Layer 12 of a small transformer language model trained on English Wikipedia (20 layers, counted from 0, width 128).
A neuron adds its activation times its output weights to the MLP's output. To switch it off is to set its activation to zero at one token and run the rest of the model.

Output weights of the MLP neurons that the questions are about. A number n stands for n times 0.009.
n7: 14 -38 -43 -19 -19 2 -11 29 6 -6 -13 -4 -13 -3 -16 14 2 28 -12 13 9 11 19 -6 -1 0 9 13 12 -24 11 17 5 -38 3 -11 8 2 16 -1 13 6 6 32 11 5 -28 12 -2 -11 8 21 -14 -3 10 -11 -4 -4 -5 27 12 -19 1 -8 -10 -16 -5 -5 15 -16 -9 -10 9 9 4 -2 14 -8 17 11 -20 12 8 -9 14 3 10 -8 19 -18 15 15 -19 -22 -20 31 -36 -16 -22 -9 7 -8 10 16 -2 -8 46 -19 -8 -23 -5 7 -9 13 2 4 3 -1 40 2 -8 0 -27 32 7 13 15 -23
n10: -17 -13 -9 2 3 16 2 17 -8 -20 -11 21 -2 1 8 -13 14 9 1 5 -24 25 8 14 -7 -9 -9 -4 -15 9 1 13 -2 2 -2 3 -15 13 -35 -12 -8 -21 15 -19 -16 2 27 -20 4 4 -12 -62 11 -7 -13 20 -2 11 29 14 -7 -13 4 24 13 -1 8 12 9 5 -21 1 7 -21 -5 -4 -5 -10 14 36 -38 9 -8 7 -24 -13 -7 13 0 -18 22 -5 -3 6 3 -5 -22 -9 4 -42 29 38 4 -10 36 -10 30 2 -28 -36 12 8 -27 24 -20 8 -6 4 -27 14 -7 14 -4 1 -11 -30 0 -8
n18: -3 -13 -18 8 16 -15 2 -3 -18 8 -21 2 -16 19 -5 15 37 -2 -10 -22 0 31 0 9 -20 9 0 10 -11 1 -3 26 4 -6 -6 0 -27 -15 1 -2 -14 -4 20 15 29 18 -2 -13 -6 21 -10 -23 -3 -9 -3 20 -7 13 0 28 -10 -11 -3 -10 9 -3 -5 -4 -7 7 -4 -6 9 -26 -5 19 0 -8 -8 13 13 -14 -8 2 -19 -1 -17 14 26 -34 -12 -12 -1 7 21 -12 13 -5 8 9 -19 7 -10 4 0 -18 -8 -1 12 -13 -8 -4 24 12 12 23 10 -13 3 2 -5 8 -2 -3 -7 15 -12 -8
n23: 2 -25 10 10 -23 10 -16 1 3 -1 -6 -6 5 -8 13 -9 -31 4 7 19 -33 5 -10 3 -3 19 -1 -3 32 12 -8 10 -1 -9 19 -1 29 33 2 -4 26 -9 -4 7 -3 8 -12 19 -38 -6 -5 -15 5 0 29 -19 -5 1 -7 -17 9 -9 2 -2 -18 23 2 13 11 -21 -8 -11 -2 -9 9 25 -17 -6 4 2 -15 19 2 5 31 -1 1 0 17 7 18 9 -17 -4 -7 -5 5 -3 -3 0 -1 11 -8 1 -15 15 8 3 -8 2 10 -15 9 -4 -1 -5 -5 11 2 3 15 -17 -18 -3 -20 20 4 12
n31: 1 -20 -21 -13 17 4 13 9 -10 -11 3 -11 -24 -7 16 3 -18 -8 3 3 9 -14 15 15 2 20 -14 5 -24 16 13 7 12 1 -1 0 -7 5 12 10 14 -8 -18 10 -19 -23 16 -11 -13 -22 0 -74 -12 -10 25 -11 1 -9 -4 17 -15 -1 16 3 24 -12 28 19 7 -19 3 -3 2 -6 9 -1 27 7 -3 -4 -6 1 -17 -16 7 10 -6 -22 24 0 0 7 -17 6 4 6 -8 -5 -27 -6 18 -7 0 -20 -20 -9 3 10 1 -4 0 -8 47 -6 29 8 -16 8 16 23 -2 2 15 -21 -12 -10 6 -10
n40: 12 -6 22 0 1 13 8 -3 -15 -20 1 2 -17 47 -33 -12 -32 7 7 12 3 -23 -28 -2 -13 4 4 7 9 -22 -22 -5 -4 -4 15 12 -23 -8 -16 7 12 5 4 -25 12 -24 4 16 -17 -7 -36 -34 -2 -23 24 5 20 15 1 -21 21 4 -13 -5 11 17 -1 -25 -1 -23 23 -9 21 15 10 3 -19 -5 7 8 -21 -20 18 -10 31 -3 -6 15 0 6 11 15 14 -9 -2 6 -39 -4 -7 4 -21 -4 -17 -14 15 -3 -24 -2 31 -1 -11 3 -11 -5 13 9 8 -20 24 -20 9 9 3 -3 -4 -15 -31 -18
n42: -3 -3 2 -3 -1 -12 6 21 -1 16 -17 -3 11 -3 -8 -6 6 1 -5 -1 47 17 -9 4 4 -9 7 13 -3 6 10 4 27 7 8 -13 5 3 20 14 -7 12 9 14 -2 7 3 6 -12 -1 2 95 -1 0 15 3 10 -4 -8 4 -11 -8 -6 11 -1 -1 1 12 12 21 -10 5 -6 0 -10 13 5 0 5 7 10 8 9 -2 -6 -22 4 -3 -5 -4 -1 6 9 1 -10 -2 14 13 12 -3 11 -7 11 15 -2 4 -4 8 -5 -7 6 -3 -18 8 1 5 5 2 7 0 -2 -11 -12 -4 1 -6 4 5
n62: 5 -3 -1 6 -9 -9 0 -22 17 11 7 -5 5 -8 -10 -7 18 -4 6 16 41 -13 -10 0 -9 -7 14 -1 -3 6 5 4 29 -6 20 -32 2 -5 11 4 -11 -5 7 -2 5 -3 -19 0 -2 -9 5 74 -10 -15 11 7 3 7 20 5 1 -9 -4 24 -16 -9 -2 -3 0 4 14 6 -3 9 6 5 17 -9 30 -14 -1 22 19 0 -21 -2 -4 -4 0 3 2 -5 35 -13 5 -1 -14 11 -1 -10 10 10 6 12 -7 -6 -4 29 -13 4 -11 3 21 9 1 -8 -7 5 -9 1 8 -7 3 -2 5 -7 -3 1
n123: -8 21 15 22 -2 10 -10 9 9 10 -7 6 21 -9 -2 -2 4 -16 6 13 -25 7 -3 -6 -7 14 -22 33 0 -22 12 51 -21 26 -10 7 6 0 -29 5 0 -26 -7 9 18 9 6 -1 0 6 -15 -26 14 -22 28 -13 -4 -14 -40 -11 0 33 -2 31 19 -22 -9 -19 -23 0 -10 10 -19 -41 -8 19 20 -28 -15 -10 18 -14 7 10 -7 -10 -11 8 -4 26 16 6 -17 -2 21 15 -5 7 -8 -3 -14 -16 5 12 6 5 -10 -1 -10 -24 -4 0 22 26 4 -5 -14 -12 -22 5 -5 15 12 -14 -18 6 -22 -5
n136: -1 1 6 0 26 -17 -10 -28 1 -2 5 9 -9 3 -33 12 -7 -6 21 -3 4 13 -38 -11 19 2 6 -13 38 -5 12 17 10 -12 -20 -14 -23 3 -11 -21 9 0 -9 23 -14 28 14 0 11 -41 8 -37 20 -8 5 12 13 4 17 0 -14 -21 -10 5 27 -5 -16 3 12 24 17 0 -4 23 40 -4 -11 -5 8 27 3 -20 -10 26 -20 18 3 11 40 21 -14 3 -7 3 19 21 19 9 -9 19 7 -2 20 -29 4 6 -11 5 -11 2 8 2 -14 -22 11 5 23 -14 -6 13 -18 5 -6 -20 -8 -4 22 -18
n141: 6 13 -20 -17 2 5 -5 3 23 -7 24 6 -15 -5 -24 -2 -16 6 1 -30 -10 -10 -52 -7 -26 5 3 22 -24 -3 -11 -33 -22 4 -5 7 -16 -4 -20 -2 -9 25 -1 20 1 -2 -18 -5 0 0 -5 -25 4 10 -10 3 -11 16 4 -9 -13 -20 11 -2 22 -1 7 -26 -19 -5 -12 8 3 -10 5 -15 -19 11 10 3 -26 -15 1 24 -7 4 -16 -7 -29 -16 -4 3 10 1 -7 -26 3 -3 28 -2 -31 23 22 -11 25 3 -2 -21 28 20 11 -8 -5 0 -1 16 -28 9 0 22 25 -14 -7 2 -13 0 9 2
n156: 21 -7 -10 -30 5 -7 12 -11 2 24 -1 8 -6 -26 2 -15 -9 -4 -18 -21 29 0 16 -15 -16 -6 12 -21 3 2 7 -4 18 -23 -7 -7 -17 3 23 0 -11 -14 22 -7 2 15 9 6 23 12 -14 15 -9 20 5 12 1 -22 -7 31 2 6 3 -24 7 -22 8 3 -6 4 -21 -6 18 -3 29 12 -15 -17 4 5 -21 8 -33 -7 4 2 -35 -10 -8 -22 0 -35 34 13 12 -19 7 18 4 -11 -19 15 -3 22 25 -4 14 21 -13 1 -10 0 1 11 15 -11 19 -12 -2 -20 -35 -26 -8 -4 6 5 -6 -8
n162: 10 -1 7 -1 8 -28 16 6 4 20 -9 -10 -6 11 -5 15 8 17 1 4 -9 -3 6 20 36 9 -8 13 -19 -5 -1 17 -19 10 16 -14 -15 21 35 6 -5 14 -1 -5 -33 -12 -26 -24 -32 -2 8 -10 -17 25 -14 1 14 9 5 -15 34 6 17 -10 -11 20 1 10 -13 -12 2 13 20 -6 -10 4 27 9 4 0 -9 -9 31 -5 1 -5 10 10 5 -15 -10 14 22 -19 -44 13 -7 10 13 -1 0 20 29 33 -11 16 9 23 -14 -13 8 4 -17 -1 23 -6 4 2 9 -10 -29 7 -6 -14 -19 8 4 12
n184: 17 -21 -33 -21 -20 22 2 -5 -1 -21 -10 4 1 14 -22 15 0 32 16 23 24 8 -5 -1 13 -15 25 0 11 2 -12 -8 3 3 -4 -17 -26 6 -18 30 -6 5 -26 2 -30 -9 -3 -33 -7 9 11 -4 -2 -25 1 -8 -12 -14 -1 29 -2 -3 3 -18 7 26 -5 27 -3 1 9 9 25 12 0 -20 1 12 21 -14 2 -12 -6 12 -8 21 12 -25 -10 -6 -3 0 -2 4 8 4 10 -17 -12 -13 6 -6 4 -28 9 -34 6 -23 -12 7 9 26 4 -5 -21 -45 4 -20 -23 -25 26 13 11 -17 -8 -23 4 -10
n189: 5 16 13 -16 -31 -9 -18 5 -2 -10 -7 -14 27 -17 11 6 -2 26 -23 21 -34 11 1 -13 26 30 -7 3 -10 -3 9 -3 -12 -17 -5 -24 -5 11 0 5 20 -24 -18 2 -1 -18 -18 9 -29 9 -9 -3 2 -10 7 -4 4 9 -8 5 8 8 11 19 -29 0 -28 0 -27 -52 14 3 -13 5 15 -9 -10 -17 -8 1 -14 22 -5 10 14 -36 25 -12 8 -3 21 1 -22 -11 -11 -7 6 -15 21 -17 1 9 -13 -4 19 21 -20 -9 -12 -1 4 -5 -34 -16 -3 5 -10 -2 -4 8 27 -1 -5 12 -10 23 -28 -13
n229: 1 18 9 -27 24 -6 16 23 -11 -11 5 5 -3 0 5 -9 22 -6 1 10 -5 -3 -25 3 -3 3 18 -20 -12 8 -35 -4 -27 -7 12 24 -26 -10 -20 1 7 -18 -8 -14 19 0 -2 11 17 -10 -20 -27 -13 -34 -17 7 10 22 1 0 -1 15 -12 -8 18 -9 0 -38 -15 -9 -6 0 17 -24 9 -22 -3 6 -29 -13 -19 6 20 0 19 20 -19 -5 -8 21 -23 -4 22 15 0 1 -6 12 20 -6 0 -3 -3 -14 12 27 -11 -1 -11 11 9 -2 14 -24 8 -2 -34 -3 37 8 2 14 5 31 0 11 20 36

Each question names a token from some text and the token that comes next. It shows the activations a of the neurons there, in the order above. A number n stands for n times 0.098.

Then comes g, the gradient of the next token's log-probability with respect to the MLP's output, scaled to length 1. A neuron's effect is roughly proportional to its activation times (output weights . g). A number n stands for n times 0.004.

"U", then "G"
a: -3 -1 18 35 -3 1 14 -2 5 1 -4 -9 -5 2 -18 1
g: 53 41 -2 22 -21 2 -3 -14 1 -10 29 -5 -11 -29 9 19 6 -30 -19 -11 25 32 20 -5 38 -22 -24 -9 -35 -6 17 -30 17 -16 -18 1 -14 -9 32 27 -18 -8 -15 -32 -22 28 15 -8 1 -26 -5 15 -50 3 -20 31 21 -5 -2 -13 5 33 26 -6 31 0 -24 -10 -19 -3 35 1 4 42 -29 28 -9 25 11 -41 -3 -17 -15 16 1 -15 17 -14 27 49 -3 36 2 9 8 8 -23 26 -25 29 -25 -18 6 -10 -5 -44 -25 53 23 -19 -12 -8 -17 -24 -4 34 -21 5 9 -24 -4 6 29 18 8 -37 31 15
Which neuron, switched off, raises the next token's probability most? n23

"\n", then "|"
a: 1 -1 1 6 6 1 -67 -23 0 1 4 -4 1 3 -4 -2
g: 17 -14 -9 -16 -27 26 -1 -5 3 -1 3 -18 -19 36 24 2 48 24 15 24 15 -2 -13 -2 0 7 17 -63 12 19 -43 24 -4 16 2 -6 -3 8 -5 42 -41 -9 27 -34 -14 3 -60 23 50 14 -8 10 -5 -8 14 -19 -25 10 8 14 5 -45 -22 -8 -2 -17 8 5 4 -8 5 -8 -13 26 5 -16 -3 -30 -13 -18 10 -16 23 -6 -12 -16 16 33 -2 -10 -36 13 -11 -12 11 2 35 -19 24 7 25 16 21 38 -13 40 64 30 -3 -26 -17 6 0 -2 6 -15 22 6 -60 -8 27 15 32 39 -18 -13 5 12
Which neuron, switched off, raises the next token's probability most? n62

"F", then "K"
a: 0 1 27 0 3 2 -7 -1 3 -2 5 7 1 -2 15 -4
g: 8 -25 20 -26 8 6 51 2 28 -16 -1 26 30 6 6 3 12 2 -31 38 -21 36 25 -14 22 15 2 -16 -22 10 -14 19 3 -19 4 -29 9 -12 11 -32 -3 1 44 -30 25 14 14 -16 9 -20 8 -2 -15 13 -23 20 -38 -10 29 20 3 -48 -5 -6 -3 -12 20 -43 33 6 28 -6 14 -13 15 -1 27 2 -10 -32 -9 -32 18 -33 -10 -31 11 -1 28 -15 57 23 -17 -86 -6 -18 0 28 22 -4 0 8 -7 -10 33 -24 -11 -26 -25 15 -31 -18 -10 -13 1 -1 -15 -1 -9 -33 14 32 13 -10 -28 23 -24 3
Which neuron, switched off, lowers the next token's probability most? n18

"\n", then "RE"
a: -13 0 1 16 2 1 -94 -40 1 5 3 -3 2 1 9 7
g: 7 -2 -12 -4 8 -8 5 20 9 -37 7 -6 -16 4 16 25 -25 32 -29 -24 -13 27 -4 35 -9 18 -27 -37 19 20 -12 14 -7 7 -16 -27 3 13 -19 4 -23 37 -23 -19 3 25 -27 -32 9 18 33 10 -20 20 -7 6 2 6 0 52 -31 27 -37 -14 -9 24 14 -29 -6 -2 -25 -6 29 31 32 -25 -43 -11 -43 1 15 -14 -4 -9 -10 12 -8 -12 13 2 3 44 12 -6 49 -3 -43 -74 -16 6 7 -10 -3 -19 -13 -10 -17 22 -11 -2 13 39 -9 -24 5 -7 17 9 6 -39 -16 -7 16 47 15 -17 -35 39
Which two neurons, each switched off alone, lower its probability most, in order? n42, n62

"1", then "1"
a: 3 1 0 -5 -3 3 2 -5 1 24 -2 1 0 2 16 -4
g: 20 -31 -14 -3 -11 8 30 16 20 7 -11 -42 24 -9 1 5 30 -7 9 21 12 -22 19 -25 -31 19 -24 -5 -45 1 0 25 -2 18 -13 -5 4 4 10 17 6 -27 -16 20 22 -9 -21 53 -22 24 -15 -11 14 -16 19 1 12 56 6 10 44 23 8 -20 -27 22 -23 -20 -20 -14 -23 20 -6 -39 43 -19 -5 -41 -24 0 2 11 -3 31 -18 6 5 14 -29 -4 -12 -14 -13 -48 33 -7 -16 -48 9 13 -12 50 -20 -12 10 23 -7 -34 -4 -41 31 22 3 1 17 34 4 -15 -36 -43 7 17 -17 -9 10 27 27 15
Which neuron, switched off, raises the next token's probability most? n136

":", then "\n"
a: 7 -1 -4 0 -2 3 -22 -6 11 2 2 -4 0 2 31 2
g: -9 -14 22 16 -31 9 40 9 9 -18 -34 -9 -3 10 4 -7 -47 24 10 -29 -5 -8 -36 -1 -4 -1 -18 -33 -7 -35 13 -26 -22 -12 -18 4 4 -6 -43 -8 -5 3 -21 -13 8 -25 10 1 -3 -29 -10 -4 -22 38 5 -3 6 -2 30 7 41 11 -12 0 -5 -42 -3 -9 3 -7 -29 -9 -64 30 44 59 -8 7 41 37 23 -14 -1 -20 1 -30 34 -30 -30 -19 -31 20 0 9 -21 -2 21 -33 -16 7 -8 55 -7 19 -1 5 -10 -34 -8 22 -19 -18 4 37 16 -9 4 5 5 -57 10 -5 23 10 -25 11 -9 3
Which neuron, switched off, lowers the next token's probability most? n189

" took", then " part"
a: 2 1 2 0 37 2 0 -26 3 2 1 -2 2 1 -11 0
g: -6 -47 0 21 31 7 -21 -4 6 -6 -3 18 -21 4 26 -27 17 -5 -17 18 12 -20 39 -12 -2 19 5 -19 -8 35 -19 0 13 -6 -4 18 7 -27 0 -23 -42 48 27 -22 9 -22 3 -11 -24 -2 -13 4 -1 -24 -43 0 -21 37 -8 -33 -16 -8 2 -41 23 36 28 -1 23 -3 24 21 22 1 -27 -16 29 -8 -3 -22 2 12 3 -3 0 7 8 -29 -4 -44 9 34 -2 17 -21 -44 4 13 -4 19 5 3 22 33 -39 19 -43 20 27 -26 -3 -13 10 -29 32 -71 -2 -6 34 45 -19 -16 11 -21 -27 3 -28 -5
Which neuron, switched off, lowers the next token's probability most? n31

" |", then " "
a: -12 1 -1 0 -3 3 -28 -1 3 6 1 -1 0 -4 29 19
g: -35 37 -11 -13 16 -8 -9 28 15 -13 29 17 -10 -7 -18 -35 -12 -10 23 -4 8 -1 -8 -29 -1 12 11 -35 -32 -15 28 -33 -25 13 -14 11 0 0 29 29 -12 -9 -16 -4 -30 -12 -1 -6 9 -42 -21 -10 4 -9 19 -15 5 38 -2 25 -47 -33 41 15 -1 -22 -51 38 -17 -8 -7 20 26 14 -5 -37 13 4 -24 -1 0 24 -4 19 17 -3 7 29 -43 -26 16 -5 -20 0 -31 -30 0 35 38 9 -8 -16 -9 13 9 -23 10 -53 12 55 -19 6 26 -10 4 27 -16 14 22 45 6 9 14 -24 -2 39 -27 -19
Which two neurons, each switched off alone, lower its probability most, in order? n189, n229

"ub", then "stitute"
a: 1 -2 0 -17 8 -1 0 -3 4 0 -4 -18 -1 -4 3 0
g: 5 29 6 35 -3 -15 25 -3 35 -46 36 4 22 -15 16 19 -2 16 -28 3 -4 8 -28 0 -16 10 19 9 -13 1 7 20 9 -2 -29 1 29 -10 3 20 18 2 0 29 -24 -22 1 -13 30 -21 17 2 1 10 35 30 -14 57 -46 7 -15 21 -14 1 -32 12 -8 -44 -8 -1 49 -22 22 65 -17 22 7 0 -9 -21 19 15 5 12 18 20 0 16 -1 -34 18 1 -16 -24 -72 36 -7 -47 1 1 1 -9 -28 11 -14 6 9 2 17 10 11 -30 -25 -16 34 -29 -48 6 1 -28 19 -9 15 0 25 -8 -11 -10
Which neuron, switched off, lowers the next token's probability most? n156

"G", then " Far"
a: -1 -2 2 2 5 4 2 -2 2 63 0 1 3 1 -10 -3
g: 25 -16 1 33 19 -36 20 -23 27 31 29 15 -14 -12 -5 33 14 0 -19 -25 -8 -19 7 -19 5 -18 36 25 -4 23 -10 30 9 9 28 22 -13 14 16 6 -16 -23 -14 -10 32 5 1 20 2 42 45 -18 -22 -21 32 35 -5 -41 -32 17 -23 -7 6 3 -2 -31 -13 18 24 12 -24 -45 17 1 29 -22 4 16 22 -28 -38 9 5 3 7 15 -5 -7 39 24 -15 8 12 -24 55 -30 -9 29 -13 -24 -4 -12 4 12 -9 -11 41 1 -33 1 -13 3 22 -5 -7 13 24 14 9 14 -3 17 27 -20 36 -23 54 48
Which neuron, switched off, lowers the next token's probability most? n136

"RE", then "D"
a: 0 1 -4 26 -2 -1 12 -2 1 14 -2 2 2 -1 -2 -4
g: 1 -2 16 10 -16 -21 -32 -10 1 6 10 2 2 4 16 -22 -8 9 -49 23 16 22 47 30 2 26 -9 29 -14 11 18 0 -4 14 15 -2 -18 29 -11 -8 22 -8 20 -13 -50 32 -15 -32 -8 -2 -16 10 3 -5 -3 -43 20 7 -33 -3 8 -46 -35 -22 -3 12 -19 16 -34 -1 30 10 29 -17 12 60 1 -38 -11 -26 8 -33 -1 10 -7 -40 -1 35 25 13 3 -39 -12 -18 11 11 -24 -42 26 35 -4 -15 -1 -3 -34 -17 13 12 30 -11 -27 4 4 18 5 -10 -38 22 36 -28 -6 -5 -38 46 -9 6 -7 37
Which neuron, switched off, lowers the next token's probability most? n23

"-", then " Ha"
a: 2 -1 -1 5 -2 4 -65 -5 5 -1 -1 -1 1 2 17 20
g: 18 25 -6 -10 16 8 -10 14 -44 5 9 -16 13 31 16 28 9 18 -55 -38 -12 44 -26 -3 24 24 4 19 13 20 -3 61 -6 -16 30 -43 34 11 11 -17 19 -12 -12 10 51 11 40 26 -4 15 0 -2 -22 -5 -19 59 18 11 36 6 -27 7 -18 15 -9 11 5 -63 4 29 14 27 21 -39 -14 0 21 5 18 -9 14 -23 -2 -15 -10 -4 -5 19 1 -16 1 -4 3 -13 6 18 21 11 -38 -4 -26 7 -6 -29 -24 51 1 36 -31 16 -19 -5 2 -12 10 26 8 -19 -15 18 -11 4 -11 -4 8 -35 18 4
Which neuron, switched off, lowers the next token's probability most? n229

"G", then " Ra"
a: -1 -2 1 1 5 3 1 -2 2 64 0 1 4 1 -9 -3
g: 16 -20 -12 -8 26 -16 21 -19 -41 15 17 -15 -14 4 0 33 22 12 23 -33 9 16 18 18 -24 -22 23 37 5 -1 -7 49 -4 3 11 2 1 10 41 -43 -11 -14 1 -1 24 34 22 -16 20 71 -12 -22 19 -16 4 36 28 -8 29 35 3 6 -6 23 -27 46 20 -1 13 -2 -15 -27 -7 -4 27 -37 -6 12 6 -18 -21 -3 11 -6 8 22 -2 -6 21 32 -4 -8 -26 -19 42 4 -6 4 -22 -22 12 26 -13 23 -13 5 14 -12 -38 20 -3 28 18 2 -17 -8 11 -26 -18 54 -7 11 29 -12 44 -29 25 43
Which neuron, switched off, lowers the next token's probability most? n136

"ina", then "mo"
a: 1 -3 -9 -1 0 2 10 -1 -1 0 -1 -64 -7 0 -11 2
g: 8 -20 -16 17 1 -25 47 -2 -19 -3 9 0 -35 3 23 24 -1 10 -3 47 37 -3 1 -36 3 6 -5 -4 -6 12 20 -13 -13 5 -6 -1 -20 7 -17 3 33 -5 6 -10 -31 -24 -4 -3 -4 28 -10 8 27 -19 -42 6 -3 -6 -2 -36 54 22 -35 0 10 48 4 -21 -6 -12 18 -16 -18 -6 -34 -9 8 23 -26 -25 6 9 4 6 59 -15 36 39 -23 -18 26 20 17 -2 18 -10 -33 -18 2 18 -19 26 1 -25 -38 -67 -5 12 20 12 -27 35 -16 -13 -19 29 4 -18 35 23 -52 -12 -8 -17 23 5 -23 -8
Which neuron, switched off, lowers the next token's probability most? n156

"unch", then ")"
a: 0 0 -4 3 2 0 2 0 -2 -2 4 0 2 1 -14 3
g: 9 14 -17 4 35 40 19 -22 24 14 25 31 9 -9 -7 -52 13 13 -42 -12 5 6 4 -18 -29 13 -2 -23 18 13 -38 0 33 -22 -39 24 -17 -19 -24 -5 4 5 45 40 21 14 -10 11 -42 22 -3 0 17 44 -21 -40 13 9 29 -18 -44 -10 19 0 16 20 12 -20 11 -17 -5 32 18 -28 1 -3 -19 -38 -24 7 18 18 -2 19 7 45 -16 28 28 20 18 -38 13 23 18 17 -15 -24 -27 -13 -29 -6 -13 1 4 -37 -7 13 -8 10 41 -11 11 -4 32 10 15 25 22 -11 13 8 -17 4 38 38 -15 9
Which neuron, switched off, lowers the next token's probability most? n189

"|", then " MF"
a: -2 0 -4 -2 -5 6 -34 3 -2 5 -1 -2 2 -1 -2 17
g: 11 -58 -16 13 2 -7 -23 -23 15 6 -45 12 29 15 -36 8 27 24 -27 -9 -2 -10 41 33 10 -8 -31 0 21 -35 -23 -33 18 -22 -34 -19 20 2 2 19 21 -28 26 -4 -4 -15 -15 13 -47 3 24 0 -29 13 -54 -8 -23 -8 -12 -28 -1 32 -10 38 -25 4 -22 15 -23 -29 -11 26 5 -1 -14 2 2 -21 10 -18 -36 5 0 -24 17 -1 -23 -12 -5 25 11 16 10 -5 26 21 10 -53 -43 -26 -41 -18 27 6 17 -44 -32 -23 -15 -3 0 -17 -15 1 -23 -3 -21 16 -5 -23 21 -1 3 -5 -30 12 9 -28
Which neuron, switched off, raises the next token's probability most? n229

"ended", then "."
a: 0 -22 -26 3 0 2 9 7 -4 3 -9 -2 7 1 -7 -1
g: 40 -12 22 19 -15 5 -3 -4 -8 22 17 35 1 -3 7 16 11 7 24 -11 -4 -9 45 6 39 43 23 0 27 -29 17 -20 -26 10 -7 -8 5 5 0 26 -18 -16 -3 14 24 28 24 21 28 -37 -5 8 45 35 49 17 -3 8 2 -24 3 -4 22 0 -19 5 -33 -28 21 8 29 -35 -18 41 3 8 7 -21 3 8 16 -4 8 -24 23 -53 -3 -27 -14 5 20 -13 -1 7 4 -5 25 -19 18 -12 67 4 -16 -5 15 0 29 -11 -18 2 -28 -3 48 -4 19 -36 8 -13 -20 55 46 2 14 -14 9 -20 19 34
Which neuron, switched off, lowers the next token's probability most? n18

" Ti", then "ho"
a: 3 1 -2 2 -3 6 -7 -4 2 -3 3 1 -25 4 5 0
g: -16 19 11 -25 -16 -33 18 14 -6 -3 -18 -3 5 35 -12 14 -7 4 15 16 -17 18 7 -49 22 3 -34 -9 40 54 -10 -1 1 -28 21 11 12 7 33 -15 -7 2 12 -9 -29 -23 50 17 -12 -18 -36 -11 -18 23 10 -7 -46 -21 22 -23 -11 -12 -24 -30 4 14 -25 35 9 16 -2 -16 17 -8 16 -7 19 -8 -4 18 -8 -4 31 8 6 3 18 -42 -54 39 3 17 -28 -15 -29 -13 3 25 -21 -8 -11 12 23 -12 -62 6 6 -5 -1 -5 10 45 -20 -28 -30 42 -24 10 9 19 1 -18 -1 -20 -8 -41 -44 9
Which neuron, switched off, raises the next token's probability most? n162

"|", then " DF"
a: -1 0 -3 -4 -4 5 -44 0 -1 4 0 -2 5 -2 1 19
g: 6 -48 -15 13 -5 -3 -34 -18 26 23 -45 9 26 23 -38 9 18 26 -20 19 5 -5 23 37 11 -1 -40 22 16 -28 -14 -32 25 -25 -25 -10 39 2 5 5 17 -24 23 -5 2 -16 -7 9 -42 24 17 -1 -35 13 -60 -17 -8 -5 -23 -50 -5 30 -11 45 -11 14 -29 31 -41 -29 -14 31 4 3 -19 17 -2 -11 9 -3 -27 -5 -13 -22 8 -1 -13 1 0 28 2 29 -4 21 14 23 12 -21 -40 -26 -21 -21 27 9 0 -41 -17 -16 -3 -18 7 -7 -21 -6 -23 -5 -41 15 4 -16 35 -11 10 -9 -23 20 -1 -23
Which neuron, switched off, raises the next token's probability most? n229

"ve", then "z"
a: 1 5 -6 1 8 -1 12 -1 -1 5 2 -34 -3 2 3 4
g: -17 15 38 -47 23 -12 -3 -54 16 3 -29 -26 -3 35 9 10 20 -16 12 -14 36 7 23 -18 10 -2 21 -34 5 -31 65 7 3 30 -33 -24 -19 37 -5 -11 -10 16 -16 3 24 -24 -25 14 7 -13 26 5 10 -11 -18 3 -40 -22 16 33 -25 -5 11 -10 -3 -25 -30 -25 -18 7 -25 -22 11 17 -21 -27 -23 22 11 3 25 -25 25 52 -18 -20 -2 20 -35 -17 -13 6 1 -23 -8 1 10 -10 -10 -5 8 -5 34 1 -30 3 -13 -4 34 -29 25 -27 -22 5 -1 19 13 -17 46 24 5 -34 1 17 33 -31 8 26
Which neuron, switched off, lowers the next token's probability most? n42

"je", then "wel"
a: 0 3 4 35 1 -1 19 -3 -1 1 -1 2 0 0 16 1
g: 17 36 11 2 23 29 15 24 -14 27 8 -4 5 13 -18 19 19 32 9 -11 -6 36 30 -29 -19 21 24 16 -8 -26 -9 -23 -11 0 8 38 -18 -28 8 1 -2 -2 -14 36 -14 10 27 -21 14 -42 4 10 29 1 7 1 55 -63 -54 -2 -27 -17 44 -16 8 27 29 35 0 -18 46 11 -11 16 20 31 -11 33 -2 26 21 -26 -22 0 3 15 -16 -44 -31 -34 3 30 5 -11 27 -5 6 16 20 2 -8 -4 19 26 0 10 2 -21 28 28 41 12 -13 7 -15 11 -35 5 16 10 -14 -21 -13 -13 -10 23 11 -23
Which neuron, switched off, lowers the next token's probability most? n42

"s", then " to"
a: -4 -7 -6 1 -39 -2 -8 6 1 4 0 2 1 5 10 -1
g: -4 -1 -17 9 1 4 46 -44 6 -18 -11 23 14 3 6 19 -28 2 18 -26 0 12 -18 19 18 8 -28 4 -1 -33 34 0 -5 -52 -16 16 -36 -4 19 0 -22 -8 19 -17 11 2 0 2 -54 -3 -12 12 -7 38 19 -29 -7 -33 -6 13 17 -18 -2 20 1 31 -27 -27 12 -11 57 -7 -7 -46 12 16 -18 11 -17 7 -32 10 12 -36 23 -16 18 -26 28 9 11 17 -10 0 30 -21 -4 -15 -42 40 0 -42 -13 -68 -29 -7 -39 -18 30 33 30 8 14 -26 -5 14 -38 3 4 -3 9 12 3 -7 -6 -23 -20 -1
Which neuron, switched off, raises the next token's probability most? n31

" of", then " the"
a: 1 1 -5 0 1 2 2 -5 0 1 17 -2 24 0 21 9
g: 16 37 13 38 12 21 -19 -32 20 25 5 20 19 15 1 30 25 -8 -15 -18 -9 -23 -8 6 -9 2 50 -19 -15 -22 12 -3 -6 -17 -10 22 -10 -22 -12 19 4 36 -1 -16 -2 -11 -11 -3 46 -20 15 2 11 -9 14 7 30 44 -9 -33 26 12 6 -12 6 21 14 -7 -16 -10 15 23 43 55 27 25 15 59 4 12 -25 -17 17 2 25 11 21 -46 -34 -40 -23 -7 29 -6 -29 22 -18 -14 15 -18 4 25 6 -59 7 42 35 11 -15 -3 6 -11 -13 -5 1 23 2 -16 -9 -3 -54 4 3 33 5 -13 -4 -24
Which neuron, switched off, lowers the next token's probability most? n162

" in", then " Davis"
a: -4 11 7 1 -7 -2 -5 -4 0 2 16 -1 1 1 -3 0
g: -20 -3 39 -31 -1 15 -47 -35 -13 12 9 -9 -9 -38 -6 -11 24 -3 0 -54 -14 44 -6 3 6 -33 12 1 35 2 1 3 -5 39 -46 11 -10 7 5 8 3 -29 43 15 7 12 5 -14 -7 16 30 -16 -20 14 -1 20 -34 -42 17 -32 8 -12 16 -19 22 -23 -11 15 -9 2 -19 34 11 5 24 15 8 -33 -5 -5 28 -6 2 25 9 2 -39 32 -9 18 -28 -46 -15 33 -28 -13 -15 -46 32 -25 -9 22 2 -23 19 44 10 8 -47 3 29 6 7 3 -22 -11 -29 3 31 25 8 20 15 4 28 -26 -3 -4
Which neuron, switched off, lowers the next token's probability most? n10